Layer 7 of a small transformer language model trained on English Wikipedia (12 layers, counted from 0, width 128).
A neuron's activation on a vector x is SiLU(gate . x) times (in . x), where the dot is the dot product.

Input weights of the MLP neurons that the questions are about. A number n stands for n times 0.0074.
n69 gate: -54 38 -4 -14 25 57 -16 -18 -31 25 7 -35 -13 -33 28 26 -25 -8 -10 13 -20 5 -18 7 -10 -1 28 35 -44 -40 26 30 25 -5 48 -8 -4 -2 -26 14 12 27 -51 -11 -36 4 6 -28 5 -14 20 -23 5 7 -3 24 -32 -5 2 -1 -77 33 12 -11 40 18 -19 -21 17 1 49 6 32 -22 2 10 10 -4 -3 0 -6 -8 -4 30 -25 -42 -8 0 9 17 -1 26 -21 3 -4 30 5 23 52 0 4 38 -29 -14 30 2 3 4 34 7 46 62 -25 16 51 12 43 -2 36 22 7 36 5 -2 -16 -10 19 -4
n72 gate: -42 -27 24 -21 11 8 -10 11 11 -2 -11 -1 1 10 3 3 7 4 -8 -7 -30 -1 17 1 -37 9 24 13 -4 -26 15 -19 20 -14 -45 59 29 5 17 0 10 -1 43 1 31 8 15 32 -10 -16 -11 -9 -6 1 6 45 5 -9 19 63 3 17 8 -16 -25 -21 -6 7 -14 12 13 28 14 4 9 -17 26 18 -15 8 -20 9 -33 -39 17 16 -5 -37 10 -7 42 4 -10 -31 -6 34 -13 -10 15 22 -18 -3 -26 -17 13 -27 3 23 2 -7 -39 20 4 -35 31 -7 33 -18 -24 63 -21 -22 19 -12 -27 32 20 -16
n94 gate: 13 7 27 -20 -12 -22 23 25 2 46 -2 -17 1 -4 14 -46 8 1 -8 1 31 -11 -43 18 -45 -13 0 -11 12 -10 10 9 14 7 -42 0 -65 -40 -11 10 -35 12 -55 -2 -1 10 33 26 -18 17 0 -51 -6 -8 8 11 -4 -8 -30 10 -33 30 -3 10 33 -47 -57 17 -18 2 0 37 35 -4 25 29 30 31 -12 0 -8 -26 -18 -26 -3 -25 9 -21 3 -1 -45 38 -12 18 42 -3 15 -25 18 -28 0 86 -23 -2 -36 20 -2 -12 -11 0 6 51 -3 -26 -12 -38 25 -26 12 48 9 13 -28 -25 -25 14 12 21
n99 gate: 11 -60 -33 0 5 -16 1 15 3 -9 11 -10 -42 33 -6 32 -22 -12 7 37 -35 -6 -14 55 24 -34 -44 -5 4 -54 -4 -11 21 -41 30 12 14 -47 -12 -18 -23 11 45 7 -29 -33 55 -11 -9 13 -33 1 -12 -16 -9 -13 -5 8 -10 3 -26 18 -24 54 -17 3 -16 -6 8 -21 -36 -19 11 5 21 -1 47 -5 5 -35 -5 12 2 41 -1 -1 -36 -23 3 -5 -17 -2 39 -3 -11 1 -21 -18 -26 -16 -34 -27 -67 -32 23 -21 -8 -23 -13 1 -43 2 0 -8 -16 17 3 -14 10 -7 6 19 -39 14 30 -7 -26 9
n192 gate: -25 12 -10 -1 -2 7 22 5 -19 23 26 -40 -11 45 12 16 -4 16 -7 14 -48 -3 17 -8 -5 -26 -5 1 42 42 6 10 6 -31 -15 20 -8 -63 33 32 -25 -47 -13 5 -56 41 -13 60 8 17 -2 -7 29 -15 3 26 -6 -12 39 17 21 -5 0 33 -9 28 21 8 -36 -10 -24 26 35 -4 -9 9 53 33 18 -25 -20 -54 -18 14 7 10 38 10 11 30 -27 -4 -2 46 -15 -29 -4 19 19 -26 -5 -14 7 -39 -35 13 17 -13 -25 22 -36 11 -1 6 -24 -13 6 -10 -22 -6 11 63 11 -8 -39 38 -41 -12
n264 gate: 19 -28 -4 -32 47 -57 8 -55 -20 -7 10 -26 -22 45 -1 25 9 -10 -26 7 12 9 15 -12 -57 -1 9 -10 -39 -4 -62 -6 -27 -31 -15 -22 -10 -4 34 24 -37 29 -14 44 -43 4 17 -11 -67 -31 -5 29 50 13 45 -49 17 -28 6 13 -10 -43 1 -10 -49 22 15 -9 -35 -4 10 20 0 -18 -22 3 3 14 -13 31 -29 -21 21 -23 7 13 41 34 -13 -17 -17 21 -4 29 21 -10 15 -2 1 -3 14 -10 -17 0 -39 -14 6 -26 -36 0 -1 23 16 31 -4 -25 -16 -16 17 -14 15 15 13 12 11 -2 10 -30
n273 gate: -18 -2 17 -2 -41 -26 12 -9 -19 -19 40 -5 72 -16 45 41 -1 -30 22 17 6 -1 41 2 -41 51 -14 25 15 -11 12 -37 20 7 18 12 -31 -25 -12 -27 -5 48 -12 -36 23 -15 -26 2 -35 7 -9 34 -12 0 61 -28 29 -24 -11 -8 6 13 -26 -49 6 16 -67 -31 -26 37 -7 -49 -12 -48 -26 -21 -2 -37 0 21 15 42 -20 8 4 -24 14 -70 -36 -2 0 17 -16 29 -12 -21 23 43 11 21 2 -16 13 -24 6 -9 -1 22 17 13 17 -40 -9 -2 11 50 -51 33 -23 -19 2 -35 -12 -27 -25 -18 20 -26
n311 gate: -18 23 3 -22 -25 -7 18 -14 -20 9 -26 -27 -6 32 -10 51 9 -9 -13 20 -8 -17 -33 -45 -7 39 -4 -26 -24 -30 -30 -5 0 -65 32 -9 -43 4 -11 10 -10 -17 -70 8 17 -42 -27 -2 10 -24 18 17 9 8 -12 51 4 24 13 -49 43 22 -42 -22 13 11 -49 28 -13 -53 -10 3 26 -12 -25 -11 -10 24 -49 -6 -23 -2 -22 21 25 28 61 -2 16 -27 -19 38 38 -26 -11 -19 49 51 -21 23 1 -51 28 -60 15 -9 4 23 25 -10 -12 -17 15 9 -14 12 -26 43 -95 11 16 -24 -27 -2 36 -2 -19 -26
n69 in: -12 -15 -20 -40 -11 -16 -27 -10 -21 -2 -17 -13 14 -22 -44 -8 -36 36 7 11 -4 22 -15 -26 12 -12 -14 -33 8 -14 25 -8 7 64 24 14 0 -23 1 20 -1 16 8 -6 -3 -3 38 -6 14 -32 -1 -31 14 15 -9 26 40 -5 8 22 -21 -12 -5 31 39 9 29 -6 3 26 -17 -37 -13 6 6 -44 31 -11 14 -9 17 1 -20 -32 -2 -3 26 7 6 -31 0 -20 14 -43 12 0 17 20 31 -10 -12 20 -17 -53 -7 4 6 3 -7 -45 -37 -39 -6 6 -14 49 -24 -16 15 -40 -16 12 25 20 -17 5 0 -19
n72 in: -25 10 14 1 -19 27 46 -7 8 0 -4 -26 38 28 4 -11 -29 12 10 8 1 -9 -3 -24 35 -25 -31 6 -11 1 -26 53 -31 -22 16 -5 -12 9 4 -24 -23 32 2 -8 -19 14 -9 0 -8 77 32 -24 -10 20 -7 10 30 9 -19 -10 10 -5 -15 45 3 -15 -1 -25 -25 -12 -44 -38 -11 -10 0 -10 -5 -13 38 6 11 2 7 17 -10 -33 58 41 13 10 -10 3 -33 23 -7 24 -9 24 9 -13 27 12 -18 25 -37 28 -8 12 6 8 -16 2 0 41 -24 7 -1 9 -32 -26 -16 35 -8 12 10 -13 -7 6
n94 in: -25 29 -21 -14 -2 -1 -8 -12 17 14 -17 0 19 -4 -1 -3 -24 -17 -7 -8 19 21 26 1 30 45 -24 0 -3 -28 -18 32 -10 -9 -41 -35 -19 -3 16 11 -11 -2 48 -18 -1 25 12 -40 -4 12 16 3 -12 8 -6 -6 -4 -46 -2 -17 56 0 8 43 -30 19 3 17 -45 -16 -28 -59 -53 1 12 41 6 1 58 17 12 -33 -27 -14 -22 -26 24 29 56 -4 50 -12 27 -20 5 25 -33 1 -5 18 -8 -24 -6 -1 41 18 31 -42 -31 -43 -15 0 -42 -7 -31 4 -29 2 11 -4 8 14 9 -1 7 1 -22 -1
n99 in: -23 -13 8 -3 32 29 37 6 -4 -31 16 -23 21 24 0 0 38 10 -32 -37 -12 15 -12 34 -38 12 19 29 1 -26 3 17 -15 -1 2 -5 -45 12 -5 6 9 -18 -9 -16 -3 46 5 18 -22 34 -4 -7 28 -12 8 8 4 13 -17 5 8 12 6 -9 -10 28 28 24 -43 -14 10 -9 16 -16 15 -5 -11 -32 -15 44 -42 47 24 16 4 44 31 -57 3 6 -22 10 -28 -24 20 -43 27 -2 -9 8 24 14 36 -11 -66 38 -3 23 -17 -34 7 14 18 -12 35 17 23 -37 -24 11 -25 -3 24 5 -19 6 -35 17
n192 in: -2 26 -42 -67 -13 -10 19 1 -13 72 -41 -22 -20 14 -45 -19 -5 4 6 -27 -26 28 1 -34 -27 44 33 -15 4 -14 -3 16 -37 -13 -7 -9 29 -30 -1 29 18 16 -34 -29 -44 -17 23 0 8 20 1 -15 -42 29 -25 -8 21 -38 -12 -3 -16 -2 -16 27 -18 -14 -3 6 12 -5 11 19 9 1 9 -11 38 -11 40 15 -2 21 31 -20 13 -9 15 9 21 -29 1 10 -9 52 6 18 -19 -12 -21 5 -45 13 -16 -30 -47 -40 4 -28 -1 16 -32 -5 -32 -8 -25 5 16 48 22 -21 -12 44 7 -27 28 -1 -38 -10
n264 in: 19 27 0 26 -38 -40 -27 12 1 21 6 1 18 5 -47 -16 -12 -55 -22 15 -16 3 11 36 28 19 -18 -1 2 9 38 16 16 -2 7 -28 -20 -28 -42 -35 23 -47 -19 36 22 14 -7 17 7 39 15 10 11 -33 -13 6 -32 -12 -8 -20 27 14 14 45 8 -21 54 -5 -26 -7 -24 6 -4 -9 -8 17 -23 -32 -6 7 6 -27 -11 -3 1 20 -3 -44 6 0 -18 22 15 -1 -26 22 16 27 -6 -20 15 -15 5 21 -8 43 53 19 28 -8 34 1 -6 6 -27 -20 -1 38 8 -8 14 1 16 -3 -43 -11 -8 -39
n273 in: -49 -9 6 -34 -19 18 -51 2 14 -13 24 -14 14 -15 -20 -38 -7 -22 -6 32 21 -5 -17 16 10 -19 21 10 21 -7 9 26 32 -34 -19 -33 61 -27 12 39 -9 -25 25 18 13 -23 0 15 -10 -9 -16 14 -19 -63 21 18 15 29 26 19 8 -36 -13 19 -56 4 -4 -8 53 7 30 24 -23 -39 -32 8 13 33 -20 47 31 -70 26 -2 -7 10 -28 -2 10 5 -35 11 22 -18 27 2 -11 -22 36 5 1 22 -15 28 -26 -3 16 23 -37 16 8 -21 -26 -2 44 8 5 11 40 41 -4 -5 23 -20 27 5 -49 10
n311 in: -25 -9 -15 6 17 1 -16 15 6 -6 33 -31 31 -40 -4 -11 1 -19 -2 30 49 4 -15 -17 -18 35 14 -35 50 -25 -4 -44 -36 10 27 -9 -13 17 27 -13 1 22 -4 -10 -17 7 -14 24 9 28 63 -3 8 39 8 12 7 -6 -32 27 4 -12 -56 23 -10 18 18 -9 15 -4 4 -12 24 13 18 -22 7 5 2 -52 -13 -28 -30 14 -17 -13 17 11 19 -42 45 -33 15 41 15 -20 -33 13 -9 32 -11 -24 5 -26 -16 -44 -13 10 25 -10 21 20 30 -20 16 39 -14 23 46 9 28 14 7 -37 -47 -15 19 6

Each question shows a token from some text and the vector x that enters the MLP there. A number n stands for n times 0.018.

"==\n\n": -11 11 -7 16 -2 21 15 -7 -4 -6 9 9 -8 10 14 -55 -2 -20 -32 25 20 -19 7 -2 -20 6 1 -2 6 12 -3 9 -18 -14 13 25 -11 13 9 15 25 -22 15 25 11 32 -2 23 21 12 2 18 -15 -3 -6 23 27 4 1 36 -13 -4 -20 -17 -40 -20 24 -8 -7 23 -14 -29 25 2 -30 3 -9 10 5 2 3 4 -8 4 -12 8 -14 -18 7 7 9 11 -17 -4 -24 -11 15 -6 0 1 15 36 11 -8 1 -23 -37 -3 48 26 6 0 -16 7 0 1 30 -7 6 -31 -80 3 23 -6 5 0 14 -37
Which two neurons fire most, strongest first? n72, n94

"u": -17 39 6 -46 7 51 26 -10 3 47 -11 -29 22 -40 4 -15 -37 9 -59 -28 22 -26 -12 -22 -1 20 9 34 18 -32 13 19 23 -39 3 -64 -13 -4 -13 -5 8 4 11 6 -15 5 29 -6 -29 -6 -3 -2 -38 -18 -2 1 4 9 -22 23 4 32 -27 -14 -12 -6 20 -8 -23 5 8 -7 8 -16 15 37 -12 24 -5 -19 -44 -27 -8 2 44 37 -23 10 -42 -1 -15 6 9 -6 5 -7 -14 26 -8 12 5 8 -17 -15 10 6 32 -17 12 -13 -15 48 -1 25 -5 -16 -3 -17 27 -21 0 1 36 -32 1 -47 39 27
The most active neuron and its activation: n94, at about 1.6

" of": 0 9 20 30 -35 30 16 -12 35 -11 -5 6 -18 -23 14 -16 1 -3 -21 56 12 -14 -1 -6 14 17 30 35 28 36 25 11 20 2 -21 -18 -5 -5 -14 30 2 -13 0 -23 30 13 31 -5 -12 3 1 46 31 -20 15 -33 -57 -13 26 -15 44 -10 3 -3 -22 24 -11 8 34 12 15 -25 21 25 -34 63 0 -10 4 -30 35 23 7 29 -1 -43 -28 -12 -14 -2 17 15 17 11 -19 -15 6 17 75 35 -13 24 13 0 -13 -19 -11 11 6 -13 -21 15 -7 28 7 -8 -2 30 22 -25 -26 -16 34 -16 6 -23 -10 -14
Which neuron lights up most? n273

"z": 6 17 0 -12 -2 -19 0 -5 -2 0 1 20 11 -23 8 1 5 -10 -3 -57 -4 -8 25 -5 -24 8 18 -22 14 33 -7 10 29 31 -27 15 -15 12 -35 10 31 2 27 12 1 5 5 10 42 -36 -25 -27 47 -31 -3 -17 26 4 6 -11 7 -4 -18 -7 -47 -11 12 -9 38 21 -20 -13 2 -20 11 -34 -16 16 8 -5 -32 -5 -7 23 -11 1 -8 66 -3 -34 -23 -44 10 19 2 23 21 -14 3 24 -6 -22 27 13 49 -13 -28 -11 16 14 35 -10 10 -10 3 35 17 15 22 -15 -24 17 72 -19 15 -8 36 -30
The most active neuron and its activation: n99, at about 0.32

"3": 25 16 39 8 9 -23 -9 -17 -37 28 -11 8 -21 22 15 17 -31 -28 -40 -10 29 -7 -8 -47 13 4 3 18 11 11 8 -24 34 -5 29 -4 -15 9 -21 26 13 -27 -21 3 40 -12 18 25 41 -10 11 1 -16 -21 -12 -21 8 20 -25 4 -1 -3 -36 24 -36 -8 3 -6 23 40 -13 -39 -12 -25 9 30 -14 -5 26 34 30 20 25 4 -57 -4 -12 6 -9 10 -3 -2 -9 13 -3 -7 3 34 -9 -5 -1 8 26 -51 -4 -28 -1 1 -24 -39 20 6 15 -1 13 1 42 -22 17 -1 -27 1 -1 -62 -9 22 14 21
Which neuron lights up most? n273

".": 8 30 11 15 -2 7 29 -10 -3 -12 12 -21 -18 15 5 -57 40 21 -11 64 4 3 1 21 20 12 -9 35 -4 3 -5 8 7 24 2 13 -21 56 -10 -12 9 -14 28 -12 34 32 9 8 6 6 -9 15 -10 14 -33 40 -9 -7 28 15 -3 -26 -14 -8 -33 -37 0 7 -2 19 9 -23 -7 -10 -3 2 -8 40 28 -9 0 -8 -18 7 -16 7 -6 1 13 4 8 5 -23 -6 -7 -3 5 -14 26 -23 23 8 -23 -20 22 -23 -25 1 6 0 -2 -9 12 -32 -25 44 15 -7 -7 -29 -72 3 10 -7 11 19 -4 -8
Which neuron lights up most? n72

" join": 3 13 -19 10 10 28 8 -8 -23 20 -3 -16 -35 -31 29 -39 -4 -11 -22 8 23 -13 29 17 -13 8 -27 23 54 30 20 20 -8 -2 0 4 1 -11 -34 14 17 7 25 14 -49 0 17 20 16 -5 -9 -2 8 -5 15 6 -15 13 5 40 19 2 -4 -12 -52 -13 31 -16 60 29 -16 -5 3 -26 16 7 1 -4 -1 10 10 11 -17 -5 14 6 -53 -14 7 -15 2 23 5 9 22 7 33 -11 12 9 20 29 -9 -16 25 -25 15 24 28 26 1 -14 -4 29 6 47 6 17 22 -19 -50 25 11 21 32 -8 32 -3
The three highest activations, in order: n69, n94, n273

" single": 9 -4 -26 -23 -21 -2 -14 -31 15 25 -18 0 -27 0 48 -38 -4 0 -19 -5 26 -5 -9 -7 -12 -5 -17 8 38 6 -1 22 23 -11 29 -17 -29 14 1 15 22 -23 -20 6 -24 43 -16 -34 -13 21 5 -2 21 -27 -12 -21 -14 6 0 35 8 -22 -9 -26 -18 2 -3 -5 29 4 -21 -24 -33 -44 0 3 7 -15 -16 57 17 21 -7 -5 34 -13 -32 -33 0 -16 -10 3 -5 -5 -35 2 3 -31 -5 12 61 -27 30 -12 16 -5 6 18 35 -15 10 7 23 31 3 -44 -25 -15 15 -7 -32 26 7 9 15 0 -22 10
Which neuron lights up most? n264

" ": 15 -4 12 -28 11 17 26 -27 22 15 -1 8 22 -23 52 -7 15 -1 -63 2 4 -7 -29 6 20 9 16 4 26 8 11 0 -10 1 4 7 -25 -3 -27 30 -4 -38 19 35 0 36 -22 4 20 0 22 -29 6 -5 7 32 16 -1 -20 -5 0 -17 23 0 -20 38 8 -6 -2 17 -17 0 -3 2 -38 -33 -40 -25 30 -13 -2 13 -29 -12 18 15 -8 -11 -11 -2 21 -10 -3 20 -56 -5 0 -42 -22 13 13 5 13 18 6 -9 -6 -78 14 -11 -13 -4 30 -6 -2 -28 -1 -47 28 0 -22 -21 12 8 -1 5 -3 7
The most active neuron and its activation: n273, at about 0.21

" H": 4 -16 25 1 0 -27 -29 -15 12 14 -4 -3 11 -15 -16 -5 21 -16 -11 -15 28 -14 -15 7 14 -28 -11 6 2 -3 28 7 -16 0 31 6 -23 -26 -3 35 11 -21 -30 -10 30 74 -18 2 2 -7 8 -4 -27 -13 -14 23 59 -6 -33 -18 -13 -26 -6 -1 -16 -3 49 10 28 22 3 15 5 27 29 7 -11 -29 20 -15 -39 -2 11 21 7 35 -34 -1 0 1 26 -16 -15 5 4 -7 -6 16 -8 -15 24 -2 8 -1 19 -9 -24 18 25 -2 2 -75 29 20 1 -7 33 -5 48 36 -27 10 23 -13 36 -16 -11 12
Which neuron lights up most? n94

",": -12 -16 15 -6 12 7 19 -7 -6 15 3 10 5 8 -5 -15 46 -20 -29 18 28 0 15 -9 -8 6 10 17 -22 -6 -5 -3 -15 12 -5 13 -6 -10 -5 14 2 0 27 11 1 24 8 6 23 -38 -25 -15 -2 -4 -33 17 3 -3 16 15 32 -39 -8 -10 -29 -14 11 -30 17 -1 40 -15 -14 11 -12 10 -23 -4 26 26 -9 -37 -16 24 -25 1 -33 -7 -6 28 19 2 6 21 7 21 8 -9 2 7 25 33 -14 -20 3 -13 -29 26 24 -38 7 -22 13 20 -21 43 5 -17 -10 -4 -80 0 33 -26 13 6 16 0
Which neuron lights up most? n192

" the": -15 -2 6 -5 18 -4 17 3 12 18 26 0 -13 2 6 -6 -27 3 -23 9 -9 -5 -29 -39 -7 4 -14 28 3 -7 6 -6 16 23 12 4 -13 -29 7 6 4 -4 8 8 6 22 -2 7 12 -5 23 -14 28 -25 0 34 6 12 -9 34 24 -9 -2 -9 -27 27 2 -4 10 -12 0 -17 -24 9 -4 29 -1 9 20 14 21 16 -27 32 25 11 -20 -5 16 4 4 22 -2 5 -12 15 1 6 -18 -1 20 -25 5 -11 -9 13 8 -2 11 -13 2 30 9 -4 14 -5 15 -13 5 21 -84 -6 13 -11 5 -19 -12 -76
The most active neuron and its activation: n72, at about 0.13

" D": 0 -2 5 -14 3 -24 -21 -2 29 -21 -16 -5 9 0 29 -40 -11 13 -12 -18 21 -22 -14 0 7 -29 3 15 -34 -1 21 5 4 -7 4 2 -48 -12 -5 25 -14 -18 -6 -12 35 26 -12 -20 29 28 -8 -6 0 -35 -11 -9 -12 17 16 14 20 -19 -9 1 -34 -4 -10 2 3 38 -30 -20 1 -1 1 1 -2 -22 32 1 -10 -4 -13 -1 16 21 -48 2 6 -8 5 -49 -8 2 27 -8 -19 -13 -40 10 32 8 -8 -19 17 -54 -39 16 -8 -6 -4 -12 -11 2 2 8 41 -15 1 -9 -32 -7 -14 -15 -13 6 2 -40
The three highest activations, in order: n192, n264, n99

" Sup": 10 24 -1 8 -21 8 10 3 -8 -4 -4 14 -17 -52 43 -14 35 -2 -30 -13 8 -11 -23 -8 15 12 10 -34 36 -1 24 16 3 -10 -12 23 -38 -10 -8 21 -13 17 6 17 12 21 7 -18 48 31 2 -9 32 -19 30 -11 -44 33 8 14 14 -32 11 0 -44 10 32 -17 15 -3 -17 1 -11 -11 11 -19 -1 -20 -10 -10 2 5 22 -7 -7 19 -25 -1 10 8 6 -17 -14 14 24 -4 -12 -32 -19 -13 35 -35 25 -25 51 -5 -37 11 -1 7 -18 -14 -5 29 3 -3 20 -41 30 -22 -22 -41 -14 15 25 -2 20 -14
Which neuron lights up most? n192

" F": 0 -19 25 -13 -21 -12 -3 -23 12 4 -10 6 0 -30 27 -25 2 14 -16 5 -2 8 29 -32 12 -11 -24 6 -12 -13 9 34 18 2 -16 2 -37 -40 -22 67 4 -8 22 18 17 57 10 -14 36 6 33 -18 -16 -13 -26 23 11 17 -7 -5 23 -15 -1 14 -59 -1 21 12 0 7 -8 4 5 8 21 13 -17 -4 7 -1 15 -27 2 -21 -12 28 -21 9 22 -7 -5 -28 -27 28 33 11 -10 -12 -30 3 -11 -4 12 -20 32 -17 -30 -26 23 -31 10 -34 0 21 18 -16 10 10 10 10 -20 -5 -5 -1 24 3 30 17
Which two neurons fire most, strongest first? n99, n94

"is": 9 10 -25 31 13 5 -51 9 -15 5 -8 -32 -28 22 -18 30 -6 -3 -16 -18 -9 -49 21 -3 26 18 12 2 27 9 20 2 14 16 -16 -34 4 -1 -27 17 2 6 6 -7 47 27 29 10 43 -5 -7 32 26 -30 13 -8 26 -15 -24 36 -4 -11 4 -17 -14 16 9 -14 21 -42 8 -18 -24 -9 33 19 0 -18 33 -32 -10 45 53 15 44 3 -24 27 -8 -6 -15 -3 -7 -14 9 27 36 -4 -1 -1 25 -11 8 -9 8 -3 10 -44 -17 -13 13 -3 5 -8 -3 17 -7 -54 39 7 -6 17 29 -41 28 23 60 -11
Which two neurons fire most, strongest first? n72, n311

" also": 4 9 14 16 -19 -20 -1 13 -11 5 -11 -20 -10 -2 58 -20 -44 9 -7 51 21 -14 21 -10 19 0 48 40 0 20 7 3 -3 2 -6 -13 5 23 6 3 15 -10 1 25 -2 9 6 6 -2 6 -61 -2 -3 -30 -2 -26 -21 -4 -2 -13 3 22 -3 25 -39 9 -16 -26 40 28 -8 1 -39 31 -24 18 -16 0 24 29 17 8 11 1 -2 0 -14 -19 -26 -5 -26 -4 12 36 -34 9 7 -1 13 20 48 41 3 6 2 6 21 15 24 -19 -15 1 25 -31 -5 -11 32 21 -12 -3 -52 2 20 -37 21 6 24 18
The three highest activations, in order: n273, n311, n99

" Or": -27 8 26 37 5 -13 -2 19 14 13 -8 -3 -6 12 7 -7 28 -11 -18 -52 1 -2 -20 -45 -4 -9 10 -13 -4 16 -20 -21 2 12 -10 -15 -24 -15 -21 37 -6 2 -6 43 34 39 4 -44 -2 -10 8 1 11 -3 -34 -13 -17 19 7 13 16 -14 22 -2 -70 -37 2 9 27 4 -49 15 5 -12 26 3 -24 -68 20 -21 -5 8 9 -12 -4 34 -20 -4 23 -10 -16 25 -6 20 5 -40 -10 -3 -5 5 15 -21 2 -9 -25 -2 -23 -18 15 14 -10 -17 -2 12 -14 43 8 -2 23 16 -22 -14 26 -10 43 5 23 5
Which neuron lights up most? n69

"od": 4 14 25 22 6 -20 -4 -42 -18 22 -27 24 -20 -7 -46 -43 43 -3 -30 -57 27 -10 12 -22 12 -24 -18 -6 3 -20 -14 29 35 -13 27 -21 -29 -11 -1 -5 34 -2 16 -4 36 8 0 14 14 10 -57 -18 16 -19 7 -11 -3 12 -18 15 23 8 26 27 -12 -23 -16 8 20 5 -21 12 -16 -19 10 -3 0 -24 -6 6 2 -2 3 -21 -13 43 -24 12 26 -5 -2 10 -6 40 39 -22 11 -18 -9 2 8 13 28 -24 13 26 -18 -23 -3 -12 33 -8 -3 5 -44 0 -9 -6 9 -13 7 20 -11 4 7 44 50 -19
The three highest activations, in order: n94, n311, n72

" Sp": -22 -12 5 15 8 5 18 -6 -34 -7 1 -5 -25 -14 8 -23 23 17 -30 -2 -1 28 -1 -21 6 7 9 12 -16 17 6 -16 14 -16 -7 14 -45 13 -26 32 27 -19 10 16 14 54 6 -37 0 14 21 -10 -5 -26 18 -19 -37 9 -11 -13 -3 3 -7 -7 -46 -28 2 -17 31 2 -10 13 -29 -4 5 -7 1 -36 14 -5 7 18 9 21 34 37 -1 35 14 -15 19 -12 -29 7 6 -6 9 -19 -26 -22 48 -21 28 2 52 -43 -50 6 13 -22 -3 -13 5 22 0 -25 0 -16 40 7 -24 5 20 5 13 17 -4 -4
Which neuron lights up most? n273

"ity": 15 15 2 30 3 1 6 -12 9 20 -21 -7 6 10 5 -7 26 -34 -7 -40 0 -40 24 -10 30 22 -21 -7 11 -12 35 6 39 13 5 -33 -18 14 16 3 -5 -16 18 -4 -7 12 16 1 36 -3 13 5 5 -6 -13 -3 12 42 1 31 27 -14 -39 -31 -31 -20 2 -2 9 -22 12 4 -28 -3 31 -10 7 8 3 3 11 17 5 16 18 -39 -25 2 -24 -38 -18 -11 34 15 -28 6 10 -12 -24 16 -5 9 38 4 33 0 -24 -12 -25 -28 -4 -11 17 13 -25 -16 2 -8 40 15 -67 -4 10 -6 29 2 10 8
The most active neuron and its activation: n69, at about 0.13

" N": -16 -18 -10 8 -11 31 -16 5 10 -24 -3 -19 -30 0 12 -38 -10 28 -21 -12 1 -9 -7 -1 23 5 -1 7 -15 8 -10 3 -8 -12 -2 -1 -53 -8 -14 40 3 -17 6 6 14 17 36 -3 52 -26 -37 -4 0 -17 8 -7 -1 7 35 21 -6 -18 -13 18 -31 -25 -18 -22 23 31 -18 -26 -20 20 -4 2 16 -32 17 -8 -19 -19 -1 -10 26 -4 -22 3 16 -16 -10 -36 -33 -6 40 16 11 14 -10 39 12 -1 10 -4 10 -20 -38 -7 -16 1 -15 -27 -10 -17 -4 -1 9 -7 -4 -15 -40 -5 -8 14 -1 -12 -20 -4
Which neuron lights up most? n264

"0": -2 5 14 -23 13 -47 -1 0 -43 55 8 0 -3 -7 9 5 0 -13 -21 12 11 -36 -21 12 4 10 15 23 23 18 13 12 12 19 48 -7 -11 19 -30 18 -2 -15 -22 -26 36 -1 50 31 23 -15 9 4 4 -27 0 18 -3 17 -6 9 7 -7 -37 43 -37 0 26 -2 21 27 9 -17 -12 -19 -25 -19 -12 23 25 37 20 25 11 6 -38 0 -24 -6 -13 -9 5 -35 -11 0 -2 -20 -12 42 -7 8 21 -15 -12 -40 -8 -6 -29 5 8 -35 32 -4 -10 62 24 11 38 -27 11 1 -37 3 -3 -26 -11 30 7 17
Which neuron lights up most? n69

" that": -8 21 -7 -21 -11 33 18 24 18 -17 11 -12 -53 -27 -10 -45 -30 14 -39 24 20 0 0 45 -5 -10 -15 35 38 -13 -8 0 -9 2 9 -3 -8 22 -10 1 36 -2 4 10 19 3 2 -1 11 20 8 15 -16 28 -28 10 0 8 36 1 -12 -30 -21 14 -19 -7 -21 16 -3 32 12 -8 -18 25 -29 12 -7 7 30 16 1 -13 24 -14 2 -11 -41 -15 -13 -7 15 4 1 14 -20 -20 39 -6 12 -27 19 27 0 -1 -6 6 -2 8 29 -23 -5 27 -4 -3 3 8 10 -25 1 -15 -75 -18 -2 8 20 -7 0 -26
Which neuron lights up most? n311

".\"": -3 14 4 19 6 2 3 -10 -4 -5 24 -16 -31 -1 10 -53 12 21 -19 14 10 4 -8 9 28 23 -32 53 7 6 -1 23 11 1 -2 34 -28 40 8 -15 0 -20 7 1 42 20 5 9 0 8 -19 14 -8 21 -43 22 3 0 37 8 -9 -10 -19 -8 -50 -17 7 28 -13 8 26 -29 -1 -16 -11 -5 -9 21 27 -7 -17 -13 1 6 -3 -7 -16 -7 18 19 -2 3 -5 2 -14 11 19 -17 24 -21 31 23 -24 -33 -5 -20 -24 7 -6 -14 7 -14 -3 -15 -20 32 33 2 -4 -20 -67 1 2 -7 -6 23 -10 -10
The three highest activations, in order: n72, n311, n264

" J": 22 -3 16 17 4 -17 14 -16 -10 1 -16 6 -18 -12 -11 -16 -1 -7 -11 -37 -2 -9 4 -30 18 -16 -19 4 9 -23 33 -1 28 7 30 0 -30 -18 -35 34 -8 8 14 -10 2 61 11 -21 28 -15 39 -27 14 -41 -19 16 0 27 16 37 -15 -18 12 1 -4 4 29 -34 45 50 7 -8 8 25 14 -35 -36 -28 -5 0 -9 0 6 -28 12 59 -31 4 -10 -15 2 -40 -9 4 24 1 11 7 23 26 6 -17 17 -13 -3 -27 -28 -10 1 -30 32 -25 -5 17 3 15 -16 -6 15 -5 -36 -18 -27 5 2 -19 -1 10
The three highest activations, in order: n94, n192, n72

" film": 1 13 -11 -4 -25 -22 -7 -6 0 40 7 -10 2 -46 57 -19 1 -23 -31 -24 17 -29 11 -1 -20 -21 9 0 -1 14 -24 9 -8 -14 13 12 -37 7 -2 19 -13 11 -20 50 25 -4 16 -12 -18 -16 -11 -4 -20 -64 -14 5 -8 -12 -4 9 26 9 -11 8 -56 -3 6 11 9 21 11 -13 -19 -15 -14 17 -19 -3 -9 12 -6 7 7 -9 35 -9 -18 -11 6 -5 31 -30 7 27 -35 8 -16 -18 18 -8 22 2 -23 -25 17 -4 -13 -13 -13 -9 -14 -26 0 -10 -21 40 -2 -37 3 -10 -36 48 -1 4 18 34 -2 12
The most active neuron and its activation: n94, at about 0.19

"et": 5 -5 19 -13 11 -33 -18 -8 24 54 -13 32 -3 1 7 -30 2 -10 -16 -37 -25 -19 14 30 -3 -4 -2 1 6 8 17 2 43 15 2 24 -10 8 12 29 27 11 16 -13 5 -13 25 9 38 -31 -5 -6 -12 -47 -14 2 28 16 -21 14 22 -2 24 -16 0 -8 31 -18 -16 -32 -32 25 -38 0 8 9 6 2 -1 -3 5 12 18 1 3 -10 -20 2 3 -37 44 6 -21 20 -13 -7 20 -25 -2 12 9 18 -16 -1 70 -8 -30 -4 -1 22 -14 -17 -13 38 17 21 26 -34 18 4 -48 47 39 -31 19 4 47 8
The most active neuron and its activation: n311, at about 0.26